Layer 9 of a small transformer language model trained on English Wikipedia (19 layers, counted from 0, width 96).
A neuron's activation on a vector x is ReLU(weights . x + bias), where the dot is the dot product.

Input weights of the MLP neurons that the questions are about. A number n stands for (n - 128) times 0.0034.
n25 (bias -0.060): 147, 148, 145, 104, 185, 158, 202, 153, 186, 143, 158, 127, 141, 160, 153, 122, 101, 171, 138, 129, 105, 136, 110, 103, 137, 75, 149, 152, 114, 167, 124, 166, 85, 118, 153, 128, 158, 127, 180, 99, 123, 124, 120, 178, 109, 173, 135, 117, 130, 109, 121, 85, 130, 124, 118, 109, 97, 120, 200, 132, 140, 199, 125, 136, 170, 112, 134, 171, 152, 108, 133, 112, 166, 101, 158, 157, 175, 190, 191, 126, 130, 149, 228, 115, 124, 82, 132, 121, 56, 180, 135, 83, 108, 148, 61, 97
n43 (bias -0.048): 120, 131, 109, 128, 106, 165, 176, 103, 141, 116, 162, 165, 120, 97, 114, 136, 92, 164, 162, 73, 88, 88, 113, 128, 127, 113, 93, 140, 150, 107, 92, 170, 148, 116, 129, 162, 170, 118, 93, 82, 83, 101, 122, 153, 167, 104, 109, 152, 138, 146, 107, 37, 111, 125, 129, 149, 123, 129, 113, 172, 120, 198, 124, 101, 143, 183, 107, 167, 165, 105, 112, 122, 136, 90, 120, 113, 179, 184, 111, 139, 144, 118, 150, 99, 108, 90, 171, 134, 106, 131, 133, 116, 97, 130, 107, 67
n55 (bias -0.057): 133, 209, 81, 88, 128, 80, 166, 123, 127, 108, 129, 97, 135, 84, 132, 117, 121, 119, 124, 141, 100, 128, 116, 86, 151, 77, 102, 177, 69, 92, 119, 165, 110, 99, 144, 112, 147, 143, 82, 122, 80, 116, 136, 124, 76, 125, 119, 159, 159, 118, 117, 196, 109, 56, 137, 186, 113, 174, 129, 160, 148, 116, 123, 198, 112, 111, 79, 126, 140, 142, 149, 165, 124, 109, 138, 96, 170, 130, 194, 153, 79, 122, 143, 169, 153, 138, 200, 164, 93, 159, 123, 169, 80, 125, 119, 160
n57 (bias -0.064): 141, 133, 105, 78, 133, 111, 153, 84, 116, 183, 146, 192, 172, 138, 106, 84, 140, 200, 179, 49, 149, 157, 127, 135, 134, 127, 90, 107, 172, 216, 145, 117, 147, 137, 90, 123, 128, 112, 155, 112, 99, 151, 144, 86, 74, 176, 116, 137, 136, 139, 174, 137, 127, 73, 70, 115, 116, 176, 170, 122, 134, 104, 137, 84, 171, 109, 102, 105, 109, 119, 117, 136, 166, 146, 157, 149, 139, 148, 111, 141, 137, 127, 161, 104, 144, 104, 128, 125, 52, 127, 114, 87, 133, 181, 143, 148
n80 (bias -0.067): 153, 163, 134, 131, 156, 179, 140, 162, 172, 173, 93, 191, 191, 140, 120, 147, 82, 120, 107, 63, 99, 139, 127, 174, 137, 103, 159, 103, 135, 170, 91, 123, 127, 91, 137, 97, 137, 131, 151, 88, 143, 146, 146, 122, 95, 147, 131, 152, 126, 162, 105, 94, 182, 172, 75, 127, 153, 103, 196, 144, 124, 163, 109, 97, 95, 125, 103, 139, 167, 101, 203, 124, 170, 73, 104, 144, 112, 131, 73, 104, 150, 71, 97, 88, 127, 132, 166, 142, 113, 125, 123, 127, 145, 172, 116, 120
n93 (bias -0.047): 108, 94, 175, 98, 155, 168, 161, 109, 138, 157, 105, 119, 138, 134, 139, 140, 162, 170, 162, 115, 81, 128, 106, 126, 125, 110, 166, 133, 109, 161, 158, 123, 127, 193, 107, 99, 170, 106, 103, 99, 125, 114, 139, 136, 135, 110, 75, 156, 122, 139, 144, 114, 122, 138, 155, 73, 108, 122, 163, 109, 116, 125, 90, 108, 113, 145, 142, 136, 102, 94, 123, 136, 149, 122, 135, 133, 127, 81, 96, 159, 131, 138, 112, 138, 133, 151, 136, 128, 119, 171, 121, 125, 100, 169, 155, 107
n108 (bias -0.044): 112, 124, 112, 132, 117, 94, 144, 111, 159, 177, 104, 132, 190, 115, 144, 121, 124, 153, 127, 141, 94, 104, 107, 155, 171, 133, 161, 97, 133, 165, 200, 144, 74, 169, 155, 80, 122, 86, 163, 85, 95, 113, 169, 79, 156, 131, 83, 141, 140, 140, 150, 155, 125, 119, 125, 133, 121, 174, 148, 115, 127, 170, 105, 90, 112, 117, 137, 77, 92, 119, 145, 127, 108, 101, 105, 78, 148, 97, 167, 104, 64, 98, 130, 117, 100, 123, 195, 148, 64, 172, 129, 151, 164, 133, 113, 84
n114 (bias -0.065): 111, 119, 148, 158, 76, 138, 138, 83, 84, 169, 112, 101, 126, 149, 135, 125, 206, 141, 104, 108, 75, 134, 147, 162, 134, 101, 152, 80, 125, 215, 124, 120, 129, 119, 176, 80, 160, 104, 141, 99, 118, 121, 141, 108, 123, 114, 163, 141, 130, 192, 131, 151, 145, 100, 56, 117, 119, 108, 131, 114, 141, 162, 147, 91, 127, 127, 117, 122, 126, 106, 123, 121, 114, 110, 109, 142, 129, 149, 104, 121, 105, 108, 164, 125, 155, 82, 163, 146, 93, 106, 115, 127, 128, 165, 96, 76
n138 (bias -0.068): 107, 123, 102, 136, 95, 142, 131, 161, 136, 110, 132, 166, 171, 115, 90, 143, 131, 110, 113, 72, 171, 86, 95, 133, 118, 154, 163, 115, 129, 166, 79, 123, 143, 134, 125, 158, 138, 105, 140, 113, 116, 133, 145, 156, 127, 126, 185, 128, 143, 142, 167, 119, 140, 174, 161, 71, 155, 173, 121, 105, 147, 125, 111, 139, 78, 79, 110, 81, 166, 102, 201, 124, 102, 78, 181, 116, 131, 160, 126, 148, 6, 160, 149, 56, 89, 71, 122, 150, 119, 97, 142, 132, 144, 117, 87, 113
n187 (bias -0.071): 120, 115, 99, 124, 131, 150, 187, 157, 177, 77, 129, 132, 167, 143, 174, 123, 116, 173, 192, 110, 73, 114, 138, 177, 178, 156, 171, 127, 102, 115, 133, 132, 136, 155, 180, 90, 49, 203, 132, 138, 106, 108, 130, 126, 198, 131, 121, 177, 157, 160, 182, 79, 142, 100, 100, 126, 118, 174, 71, 157, 134, 194, 56, 131, 97, 142, 107, 93, 82, 90, 152, 124, 119, 84, 126, 135, 131, 120, 138, 127, 122, 103, 70, 128, 175, 118, 143, 153, 124, 141, 118, 134, 109, 159, 127, 104
n190 (bias -0.052): 118, 139, 100, 156, 144, 81, 154, 133, 125, 111, 117, 186, 211, 127, 141, 132, 155, 97, 201, 102, 112, 142, 113, 190, 169, 137, 122, 56, 162, 160, 143, 141, 79, 107, 220, 124, 90, 127, 153, 85, 115, 104, 115, 135, 129, 131, 173, 121, 144, 146, 177, 97, 99, 126, 155, 124, 117, 126, 134, 93, 144, 163, 158, 123, 112, 99, 105, 140, 148, 125, 122, 144, 104, 129, 104, 81, 88, 206, 175, 107, 123, 114, 212, 155, 150, 72, 138, 99, 135, 181, 159, 143, 129, 138, 151, 124
n191 (bias -0.061): 142, 218, 140, 95, 125, 89, 149, 152, 106, 166, 122, 194, 133, 159, 112, 174, 139, 165, 159, 76, 81, 112, 119, 107, 181, 127, 153, 64, 57, 119, 121, 151, 69, 116, 147, 113, 176, 101, 126, 75, 117, 122, 114, 127, 108, 143, 123, 204, 151, 120, 130, 83, 86, 69, 127, 101, 159, 149, 174, 81, 132, 136, 126, 79, 102, 128, 116, 143, 171, 92, 175, 84, 134, 141, 140, 112, 162, 128, 133, 131, 82, 136, 119, 154, 133, 117, 150, 151, 143, 181, 77, 135, 70, 171, 148, 124
n199 (bias -0.080): 83, 210, 83, 88, 136, 144, 154, 72, 147, 161, 133, 181, 162, 119, 127, 146, 151, 192, 151, 132, 140, 175, 149, 169, 155, 104, 106, 78, 81, 102, 16, 134, 148, 146, 151, 110, 157, 79, 164, 142, 143, 79, 151, 118, 65, 110, 146, 121, 148, 124, 137, 106, 111, 159, 117, 178, 22, 101, 186, 56, 149, 170, 144, 194, 154, 73, 98, 87, 156, 107, 136, 190, 169, 100, 69, 162, 101, 76, 134, 153, 142, 144, 83, 173, 193, 160, 186, 121, 105, 161, 149, 188, 124, 121, 112, 165
n202 (bias -0.047): 153, 195, 119, 112, 185, 124, 173, 84, 185, 179, 88, 138, 121, 82, 185, 146, 138, 139, 141, 74, 108, 148, 153, 211, 147, 94, 110, 109, 117, 92, 135, 146, 65, 184, 144, 144, 138, 139, 125, 122, 120, 91, 139, 75, 90, 140, 120, 154, 159, 110, 139, 65, 115, 170, 133, 202, 116, 137, 130, 103, 110, 133, 153, 102, 139, 131, 56, 101, 171, 115, 179, 138, 174, 128, 100, 121, 157, 113, 138, 104, 79, 67, 159, 170, 173, 185, 152, 146, 124, 117, 155, 159, 143, 135, 95, 134
n203 (bias -0.069): 166, 140, 76, 179, 117, 161, 143, 108, 110, 177, 71, 139, 127, 141, 83, 173, 154, 184, 144, 121, 63, 115, 140, 219, 140, 133, 123, 19, 151, 130, 143, 147, 96, 110, 191, 151, 114, 75, 162, 137, 191, 111, 137, 194, 169, 169, 136, 168, 114, 172, 143, 123, 133, 139, 169, 65, 151, 126, 132, 53, 128, 117, 32, 50, 161, 112, 137, 54, 177, 74, 151, 84, 127, 83, 59, 122, 135, 131, 93, 188, 130, 89, 189, 172, 131, 163, 127, 116, 82, 106, 160, 129, 81, 142, 149, 158
n234 (bias -0.028): 153, 90, 71, 142, 102, 123, 108, 155, 109, 159, 112, 145, 185, 141, 139, 193, 140, 96, 124, 81, 134, 106, 94, 118, 147, 134, 90, 171, 79, 126, 107, 114, 126, 141, 150, 71, 109, 162, 70, 130, 96, 116, 147, 118, 105, 166, 105, 109, 114, 114, 121, 101, 152, 157, 143, 200, 119, 143, 161, 105, 151, 143, 157, 143, 170, 108, 123, 61, 149, 125, 145, 180, 126, 94, 120, 133, 81, 126, 117, 145, 108, 94, 85, 113, 184, 189, 97, 131, 95, 96, 130, 165, 85, 101, 100, 114
n253 (bias -0.044): 121, 145, 81, 132, 81, 123, 117, 144, 124, 161, 86, 135, 119, 148, 124, 154, 160, 119, 124, 121, 131, 101, 110, 131, 149, 125, 136, 135, 95, 108, 113, 126, 102, 151, 129, 106, 171, 120, 99, 133, 95, 142, 129, 120, 125, 114, 116, 137, 125, 151, 152, 104, 121, 126, 115, 139, 102, 126, 93, 108, 164, 158, 125, 153, 134, 114, 110, 100, 97, 92, 141, 128, 122, 58, 134, 99, 123, 146, 146, 150, 120, 161, 141, 150, 158, 126, 126, 167, 127, 130, 147, 126, 119, 129, 113, 149
n255 (bias -0.056): 130, 89, 94, 167, 104, 173, 142, 120, 131, 202, 121, 198, 155, 69, 155, 103, 116, 117, 89, 174, 152, 75, 122, 129, 119, 108, 170, 127, 108, 154, 167, 87, 147, 164, 115, 45, 89, 111, 82, 130, 94, 99, 153, 147, 148, 141, 139, 129, 112, 119, 159, 73, 103, 78, 106, 153, 132, 126, 106, 127, 153, 184, 131, 155, 208, 102, 134, 83, 116, 99, 134, 196, 147, 133, 139, 169, 160, 164, 94, 181, 50, 85, 188, 127, 182, 168, 105, 70, 50, 126, 144, 172, 155, 158, 132, 104
n264 (bias -0.048): 167, 98, 177, 124, 78, 131, 155, 119, 150, 168, 100, 107, 95, 86, 150, 156, 109, 162, 192, 162, 123, 99, 112, 64, 112, 69, 180, 169, 122, 125, 77, 116, 114, 135, 74, 160, 167, 134, 78, 162, 79, 132, 144, 110, 161, 143, 93, 143, 145, 138, 119, 98, 140, 74, 67, 140, 153, 123, 127, 125, 137, 121, 108, 142, 199, 118, 138, 126, 140, 83, 158, 127, 96, 101, 114, 79, 162, 178, 126, 83, 131, 93, 77, 131, 195, 171, 135, 219, 122, 131, 115, 194, 101, 111, 117, 213
n314 (bias -0.018): 122, 138, 143, 124, 165, 145, 161, 142, 135, 127, 109, 114, 105, 93, 123, 148, 127, 102, 189, 121, 109, 161, 117, 176, 129, 140, 130, 71, 127, 138, 145, 136, 54, 172, 103, 91, 116, 163, 91, 116, 125, 107, 132, 118, 119, 114, 171, 131, 118, 144, 166, 142, 133, 157, 148, 124, 109, 142, 146, 135, 123, 143, 66, 126, 149, 89, 52, 131, 143, 125, 115, 128, 118, 122, 104, 146, 108, 136, 161, 95, 111, 113, 158, 195, 144, 106, 155, 133, 101, 150, 140, 189, 112, 136, 165, 161
n346 (bias -0.042): 123, 99, 124, 193, 75, 123, 152, 145, 91, 103, 96, 95, 113, 132, 187, 164, 204, 175, 168, 118, 110, 154, 140, 151, 160, 132, 124, 91, 107, 146, 116, 167, 130, 128, 158, 85, 153, 147, 163, 89, 109, 129, 146, 107, 136, 108, 129, 146, 133, 161, 157, 137, 140, 149, 120, 139, 109, 169, 113, 147, 132, 147, 100, 102, 103, 122, 137, 105, 145, 98, 133, 131, 151, 168, 50, 196, 142, 121, 136, 119, 165, 126, 134, 83, 93, 92, 139, 130, 86, 106, 136, 131, 120, 132, 140, 58
n347 (bias -0.039): 106, 148, 109, 158, 133, 138, 128, 160, 156, 140, 121, 126, 189, 80, 125, 124, 93, 91, 174, 100, 141, 149, 109, 147, 123, 115, 107, 96, 106, 118, 83, 133, 127, 114, 198, 148, 99, 143, 117, 113, 148, 161, 170, 118, 57, 115, 100, 124, 129, 124, 138, 160, 125, 134, 113, 187, 127, 178, 113, 92, 111, 171, 100, 129, 146, 99, 65, 58, 140, 136, 149, 119, 136, 124, 52, 142, 94, 178, 98, 59, 117, 76, 91, 120, 91, 141, 109, 132, 109, 116, 148, 137, 104, 134, 147, 125
n371 (bias -0.055): 127, 153, 105, 107, 110, 114, 144, 176, 132, 88, 148, 194, 137, 150, 146, 193, 148, 108, 130, 95, 97, 136, 164, 153, 122, 81, 125, 125, 116, 141, 100, 108, 111, 80, 151, 149, 142, 161, 132, 150, 119, 115, 140, 146, 100, 138, 44, 97, 127, 211, 141, 48, 140, 102, 160, 163, 147, 140, 153, 104, 145, 150, 156, 106, 85, 157, 111, 112, 144, 99, 136, 123, 126, 69, 98, 81, 130, 142, 135, 121, 116, 93, 94, 90, 56, 90, 119, 204, 118, 94, 46, 148, 93, 123, 166, 136
n379 (bias -0.052): 153, 121, 92, 154, 159, 133, 125, 94, 126, 101, 141, 134, 96, 188, 182, 139, 122, 122, 126, 117, 126, 112, 121, 188, 147, 145, 47, 93, 111, 134, 113, 131, 150, 125, 211, 95, 129, 123, 130, 144, 157, 108, 150, 86, 189, 80, 139, 113, 139, 151, 106, 69, 97, 58, 141, 178, 41, 139, 126, 95, 148, 155, 93, 175, 145, 152, 49, 137, 129, 124, 198, 107, 191, 102, 62, 164, 52, 197, 119, 125, 132, 116, 133, 105, 53, 117, 190, 115, 78, 200, 173, 131, 92, 127, 99, 133

Each question shows a token from some text and the vector x that enters the MLP there. A number n stands for (n - 128) times 0.046.

" Ch": 87, 144, 130, 124, 114, 135, 112, 134, 125, 126, 66, 141, 128, 128, 135, 129, 130, 138, 130, 135, 114, 124, 186, 141, 149, 119, 153, 122, 124, 119, 119, 75, 135, 133, 110, 136, 126, 120, 136, 113, 112, 141, 42, 132, 132, 127, 132, 142, 53, 151, 123, 131, 142, 125, 141, 125, 113, 124, 131, 147, 47, 144, 136, 125, 118, 145, 136, 135, 120, 159, 129, 138, 132, 105, 132, 123, 124, 110, 116, 124, 146, 150, 109, 107, 135, 145, 125, 139, 139, 128, 152, 96, 159, 117, 120, 118
The two highest activations, in order: n80, n93

" New": 97, 130, 140, 127, 113, 127, 122, 134, 143, 112, 86, 112, 97, 155, 137, 130, 143, 123, 152, 142, 128, 108, 175, 133, 150, 122, 139, 125, 114, 142, 122, 85, 153, 151, 108, 114, 142, 137, 129, 123, 125, 150, 47, 124, 154, 101, 125, 136, 41, 153, 127, 133, 111, 122, 137, 117, 131, 131, 134, 139, 87, 116, 138, 115, 123, 166, 130, 132, 118, 203, 119, 146, 116, 123, 111, 130, 117, 122, 129, 139, 148, 151, 114, 115, 124, 137, 112, 131, 129, 109, 148, 101, 126, 120, 130, 132
The two highest activations, in order: n93, n346

" go": 90, 126, 123, 114, 128, 106, 110, 143, 118, 103, 80, 125, 101, 127, 141, 105, 120, 121, 114, 135, 121, 139, 163, 113, 122, 122, 132, 147, 112, 104, 127, 55, 128, 134, 119, 144, 128, 133, 129, 117, 112, 147, 51, 126, 112, 108, 123, 125, 43, 148, 129, 142, 127, 106, 155, 131, 101, 119, 121, 142, 117, 142, 132, 128, 124, 132, 169, 114, 111, 182, 117, 132, 121, 98, 144, 95, 125, 112, 152, 118, 130, 143, 114, 104, 114, 112, 130, 136, 129, 117, 151, 115, 128, 113, 145, 110
Which of these neurons fires most? n371

"2": 98, 136, 118, 125, 134, 116, 128, 131, 148, 128, 94, 121, 122, 144, 143, 116, 80, 119, 138, 119, 123, 125, 169, 113, 157, 127, 135, 133, 131, 110, 131, 84, 144, 131, 128, 141, 127, 136, 115, 124, 116, 119, 28, 161, 144, 132, 140, 151, 69, 157, 120, 121, 141, 132, 127, 119, 114, 111, 132, 135, 48, 142, 140, 129, 131, 148, 134, 109, 128, 187, 114, 132, 125, 123, 141, 136, 142, 129, 141, 128, 125, 149, 120, 134, 128, 140, 122, 133, 138, 129, 166, 97, 134, 130, 108, 113
Which three neurons fire most, strongest first? n43, n187, n25

"8": 98, 128, 121, 132, 139, 117, 114, 129, 138, 127, 89, 111, 102, 138, 139, 117, 87, 126, 140, 125, 124, 132, 171, 121, 146, 132, 137, 121, 129, 107, 139, 78, 139, 139, 123, 136, 128, 117, 137, 126, 134, 131, 43, 156, 150, 134, 122, 131, 56, 165, 121, 110, 135, 127, 140, 112, 117, 116, 121, 117, 59, 137, 137, 123, 142, 131, 153, 114, 120, 201, 121, 121, 123, 105, 132, 128, 131, 126, 131, 138, 137, 157, 119, 127, 125, 151, 110, 132, 137, 130, 165, 100, 128, 119, 110, 126
The most active neuron and its activation: n203, at about 0.54

" of": 87, 133, 137, 133, 136, 114, 131, 132, 122, 124, 80, 124, 130, 123, 136, 113, 134, 134, 141, 133, 125, 131, 166, 129, 147, 131, 123, 125, 118, 120, 132, 88, 135, 128, 123, 132, 120, 137, 110, 122, 121, 133, 24, 134, 128, 127, 129, 138, 64, 146, 146, 132, 131, 128, 135, 117, 106, 117, 130, 121, 91, 136, 143, 124, 118, 142, 136, 132, 115, 235, 110, 138, 106, 122, 126, 127, 113, 118, 133, 127, 143, 137, 124, 141, 133, 119, 109, 137, 142, 141, 169, 100, 125, 114, 114, 136
The most active neuron and its activation: n190, at about 0.7

" on": 116, 135, 142, 119, 123, 105, 118, 139, 125, 130, 82, 106, 121, 129, 142, 120, 145, 139, 145, 125, 125, 126, 160, 118, 151, 118, 133, 131, 123, 128, 138, 72, 142, 143, 114, 143, 125, 139, 129, 126, 119, 137, 32, 136, 134, 135, 123, 146, 63, 155, 123, 130, 125, 121, 127, 116, 125, 112, 111, 124, 88, 143, 136, 116, 115, 161, 162, 122, 120, 216, 119, 120, 123, 116, 140, 114, 131, 114, 143, 117, 136, 129, 113, 129, 131, 127, 97, 151, 152, 142, 168, 119, 113, 101, 123, 132
The two highest activations, in order: n264, n93

" sc": 85, 146, 128, 116, 133, 123, 138, 129, 133, 104, 87, 136, 117, 130, 145, 110, 125, 116, 124, 123, 120, 126, 183, 121, 119, 127, 144, 143, 125, 119, 118, 61, 127, 141, 121, 157, 129, 136, 137, 119, 110, 152, 46, 129, 106, 105, 120, 119, 48, 144, 129, 115, 125, 115, 150, 122, 117, 131, 118, 129, 81, 144, 146, 126, 101, 137, 130, 145, 119, 185, 112, 132, 115, 104, 144, 110, 145, 107, 142, 120, 122, 125, 113, 103, 122, 119, 130, 152, 133, 115, 146, 106, 148, 124, 108, 130
The most active neuron and its activation: n371, at about 1.5

"all": 90, 124, 136, 129, 120, 132, 71, 127, 131, 121, 83, 133, 134, 141, 128, 123, 133, 96, 128, 111, 121, 135, 169, 129, 156, 133, 112, 142, 118, 111, 129, 72, 138, 140, 123, 121, 115, 129, 126, 121, 102, 153, 63, 142, 105, 116, 132, 146, 38, 157, 115, 141, 136, 113, 135, 133, 122, 135, 135, 133, 86, 122, 142, 114, 137, 140, 148, 139, 116, 172, 111, 133, 113, 110, 134, 123, 105, 120, 118, 128, 138, 157, 129, 106, 114, 133, 117, 120, 130, 109, 156, 93, 145, 127, 84, 126
Which three neurons fire most, strongest first? n234, n253, n114

"86": 79, 121, 120, 128, 128, 135, 122, 123, 134, 139, 96, 122, 116, 128, 133, 127, 101, 122, 139, 125, 119, 130, 170, 110, 152, 119, 138, 130, 111, 111, 126, 81, 134, 123, 115, 140, 118, 113, 139, 125, 140, 144, 41, 161, 136, 125, 127, 150, 47, 155, 119, 124, 135, 123, 143, 118, 126, 126, 126, 122, 62, 134, 146, 118, 135, 133, 142, 121, 121, 193, 118, 120, 111, 98, 135, 113, 134, 128, 124, 138, 123, 158, 124, 132, 117, 137, 117, 133, 135, 117, 158, 88, 132, 123, 95, 129
The two highest activations, in order: n203, n253

" St": 102, 136, 132, 126, 124, 120, 108, 132, 116, 141, 98, 139, 132, 126, 128, 119, 140, 123, 139, 109, 121, 117, 172, 116, 165, 126, 149, 129, 116, 118, 122, 81, 131, 130, 122, 128, 140, 131, 140, 111, 120, 147, 35, 123, 124, 102, 126, 149, 45, 150, 124, 131, 120, 116, 137, 116, 134, 126, 140, 121, 39, 131, 144, 97, 117, 153, 134, 137, 130, 173, 119, 131, 128, 122, 142, 148, 132, 104, 124, 125, 142, 135, 109, 120, 111, 133, 124, 143, 146, 132, 136, 97, 137, 141, 109, 121
Which three neurons fire most, strongest first? n191, n93, n80

" st": 93, 134, 129, 108, 129, 117, 117, 134, 138, 128, 91, 131, 124, 122, 125, 105, 116, 118, 119, 111, 113, 122, 172, 116, 156, 128, 153, 141, 102, 114, 117, 87, 125, 126, 122, 148, 132, 140, 130, 113, 116, 158, 14, 129, 117, 96, 113, 141, 67, 123, 130, 128, 106, 108, 153, 121, 132, 134, 123, 126, 66, 144, 144, 119, 111, 140, 135, 136, 139, 185, 121, 109, 126, 131, 136, 111, 139, 111, 148, 112, 127, 146, 113, 123, 118, 134, 107, 141, 133, 140, 143, 109, 127, 129, 120, 114
The most active neuron and its activation: n191, at about 1.1

"p": 96, 157, 125, 117, 131, 130, 95, 131, 149, 114, 92, 130, 135, 140, 132, 129, 119, 127, 127, 128, 123, 112, 172, 121, 152, 143, 113, 131, 120, 123, 108, 75, 137, 160, 129, 144, 144, 134, 131, 126, 105, 147, 45, 135, 155, 125, 124, 139, 74, 142, 124, 147, 114, 129, 162, 108, 119, 123, 120, 134, 77, 142, 152, 133, 103, 130, 147, 127, 120, 187, 155, 130, 128, 111, 143, 124, 137, 128, 146, 134, 117, 156, 114, 118, 115, 139, 107, 145, 150, 133, 170, 81, 153, 114, 111, 124
Which of these neurons fires most? n138

" the": 96, 134, 135, 131, 130, 128, 139, 141, 120, 122, 86, 123, 122, 126, 130, 127, 138, 124, 138, 126, 131, 127, 175, 123, 139, 129, 142, 137, 115, 119, 123, 76, 124, 161, 128, 131, 120, 116, 120, 113, 122, 136, 39, 129, 141, 114, 130, 142, 54, 135, 129, 130, 138, 116, 141, 119, 119, 131, 121, 123, 85, 139, 140, 127, 126, 153, 152, 133, 108, 234, 123, 125, 139, 124, 140, 119, 121, 119, 138, 125, 112, 153, 126, 118, 137, 135, 121, 142, 128, 132, 168, 106, 136, 127, 111, 136
The most active neuron and its activation: n93, at about 0.32

" season": 100, 132, 123, 115, 121, 125, 114, 123, 130, 105, 94, 125, 127, 113, 137, 129, 101, 113, 136, 130, 122, 122, 166, 90, 134, 126, 143, 147, 122, 126, 121, 46, 126, 150, 109, 136, 119, 133, 135, 127, 102, 144, 54, 126, 152, 121, 123, 158, 38, 149, 125, 125, 124, 107, 138, 122, 117, 113, 119, 136, 97, 146, 156, 124, 120, 141, 145, 136, 110, 198, 113, 129, 115, 98, 134, 104, 135, 126, 122, 130, 140, 132, 129, 113, 118, 126, 131, 128, 121, 133, 159, 120, 133, 113, 135, 112
The two highest activations, in order: n43, n253

" (": 100, 135, 141, 120, 140, 119, 146, 133, 130, 118, 67, 106, 130, 139, 140, 128, 124, 133, 139, 130, 117, 132, 178, 132, 155, 115, 130, 135, 127, 137, 122, 87, 123, 144, 119, 137, 130, 124, 139, 129, 109, 149, 54, 126, 120, 141, 124, 138, 62, 147, 116, 132, 138, 116, 126, 125, 114, 124, 118, 145, 44, 156, 151, 133, 129, 141, 144, 126, 137, 207, 115, 124, 124, 122, 132, 132, 123, 126, 140, 116, 141, 127, 130, 132, 130, 129, 106, 139, 135, 130, 169, 89, 150, 124, 113, 137
The most active neuron and its activation: n25, at about 0.44

"87": 88, 121, 118, 131, 132, 128, 129, 121, 131, 136, 92, 120, 111, 133, 127, 122, 103, 123, 132, 118, 121, 128, 160, 104, 151, 115, 132, 128, 113, 106, 133, 81, 132, 136, 123, 153, 115, 112, 142, 126, 135, 143, 57, 158, 130, 125, 119, 154, 37, 146, 124, 126, 136, 124, 140, 115, 124, 131, 125, 120, 67, 131, 152, 109, 132, 133, 148, 119, 120, 191, 115, 128, 112, 90, 133, 113, 135, 124, 127, 143, 124, 152, 122, 126, 114, 146, 110, 127, 132, 112, 169, 87, 135, 122, 92, 129
The most active neuron and its activation: n203, at about 0.53

" K": 105, 135, 135, 126, 138, 117, 109, 133, 116, 128, 78, 118, 125, 141, 125, 129, 150, 127, 130, 119, 139, 145, 176, 128, 151, 125, 142, 128, 119, 130, 141, 98, 141, 134, 125, 126, 121, 120, 135, 110, 110, 137, 51, 124, 120, 125, 118, 154, 42, 155, 124, 134, 133, 123, 132, 120, 105, 132, 120, 141, 36, 134, 142, 125, 105, 140, 148, 132, 114, 163, 122, 134, 134, 120, 121, 132, 131, 106, 116, 116, 153, 148, 114, 127, 128, 134, 109, 123, 132, 128, 162, 74, 151, 121, 121, 111
Which of these neurons fires most? n346

" al": 108, 125, 125, 128, 124, 137, 124, 132, 115, 135, 66, 113, 120, 138, 118, 123, 139, 128, 125, 136, 118, 130, 175, 130, 138, 107, 127, 126, 125, 115, 126, 87, 115, 138, 118, 140, 119, 145, 137, 114, 125, 142, 32, 160, 122, 127, 127, 147, 54, 141, 133, 137, 118, 125, 133, 105, 124, 114, 116, 108, 67, 132, 119, 126, 130, 141, 150, 121, 135, 185, 126, 126, 119, 122, 144, 127, 112, 122, 116, 134, 141, 134, 141, 128, 146, 148, 97, 136, 139, 134, 186, 86, 125, 119, 127, 133
The most active neuron and its activation: n203, at about 1.7

"1": 90, 137, 120, 127, 132, 120, 133, 124, 157, 122, 84, 110, 120, 144, 135, 106, 87, 115, 142, 126, 130, 120, 163, 120, 162, 123, 127, 129, 128, 104, 126, 88, 137, 139, 127, 129, 138, 130, 121, 122, 124, 124, 35, 167, 134, 124, 134, 146, 74, 149, 125, 130, 142, 128, 135, 115, 112, 115, 129, 130, 51, 135, 146, 129, 133, 138, 129, 113, 127, 202, 120, 122, 133, 126, 132, 132, 136, 126, 132, 139, 138, 153, 118, 136, 127, 142, 106, 142, 139, 130, 164, 94, 120, 125, 105, 126
Which of these neurons fires most? n25

" |": 110, 129, 126, 108, 144, 123, 106, 127, 151, 132, 88, 131, 134, 129, 142, 119, 117, 136, 136, 123, 129, 130, 173, 122, 157, 124, 132, 136, 129, 141, 132, 82, 124, 146, 129, 138, 129, 124, 144, 127, 114, 139, 53, 133, 128, 123, 135, 133, 65, 140, 127, 140, 126, 109, 126, 125, 114, 124, 127, 127, 42, 137, 132, 116, 132, 139, 129, 138, 123, 235, 125, 123, 106, 116, 134, 120, 141, 130, 128, 96, 129, 142, 116, 123, 128, 139, 121, 151, 126, 129, 153, 98, 137, 130, 116, 137
The most active neuron and its activation: n57, at about 0.15

" ": 100, 134, 139, 111, 146, 131, 142, 126, 145, 128, 83, 106, 123, 128, 126, 118, 114, 127, 148, 117, 122, 141, 173, 123, 148, 125, 132, 132, 128, 130, 135, 75, 131, 149, 115, 135, 123, 141, 127, 135, 121, 147, 28, 134, 127, 121, 140, 137, 65, 144, 134, 134, 135, 131, 159, 121, 115, 124, 126, 125, 25, 141, 128, 125, 129, 139, 131, 136, 121, 183, 120, 125, 121, 121, 131, 138, 131, 128, 136, 99, 133, 145, 124, 128, 128, 142, 117, 129, 134, 137, 154, 105, 126, 125, 125, 137
Which three neurons fire most, strongest first? n314, n93, n202

"it": 103, 145, 129, 120, 123, 129, 75, 115, 120, 142, 112, 119, 132, 119, 154, 123, 126, 96, 163, 110, 130, 119, 174, 127, 154, 143, 134, 139, 126, 135, 118, 81, 138, 120, 120, 142, 122, 126, 146, 105, 111, 159, 34, 130, 133, 111, 141, 128, 62, 161, 133, 135, 121, 126, 129, 116, 126, 123, 132, 116, 72, 141, 152, 118, 108, 146, 142, 149, 119, 167, 126, 133, 101, 103, 145, 152, 125, 129, 138, 134, 127, 149, 109, 112, 117, 123, 115, 142, 152, 119, 154, 88, 131, 124, 108, 132
Which of these neurons fires most? n138

"o": 96, 139, 130, 107, 136, 126, 58, 132, 112, 135, 97, 126, 122, 129, 122, 109, 133, 124, 141, 124, 132, 134, 181, 126, 132, 122, 117, 126, 126, 118, 132, 79, 140, 136, 137, 132, 123, 125, 119, 120, 123, 135, 38, 146, 142, 129, 133, 146, 62, 174, 117, 124, 134, 131, 135, 119, 114, 101, 130, 137, 67, 147, 142, 121, 125, 133, 154, 118, 120, 181, 133, 119, 119, 122, 152, 121, 146, 136, 130, 125, 135, 148, 128, 122, 131, 120, 123, 156, 134, 136, 156, 91, 146, 127, 113, 102
Which of these neurons fires most? n114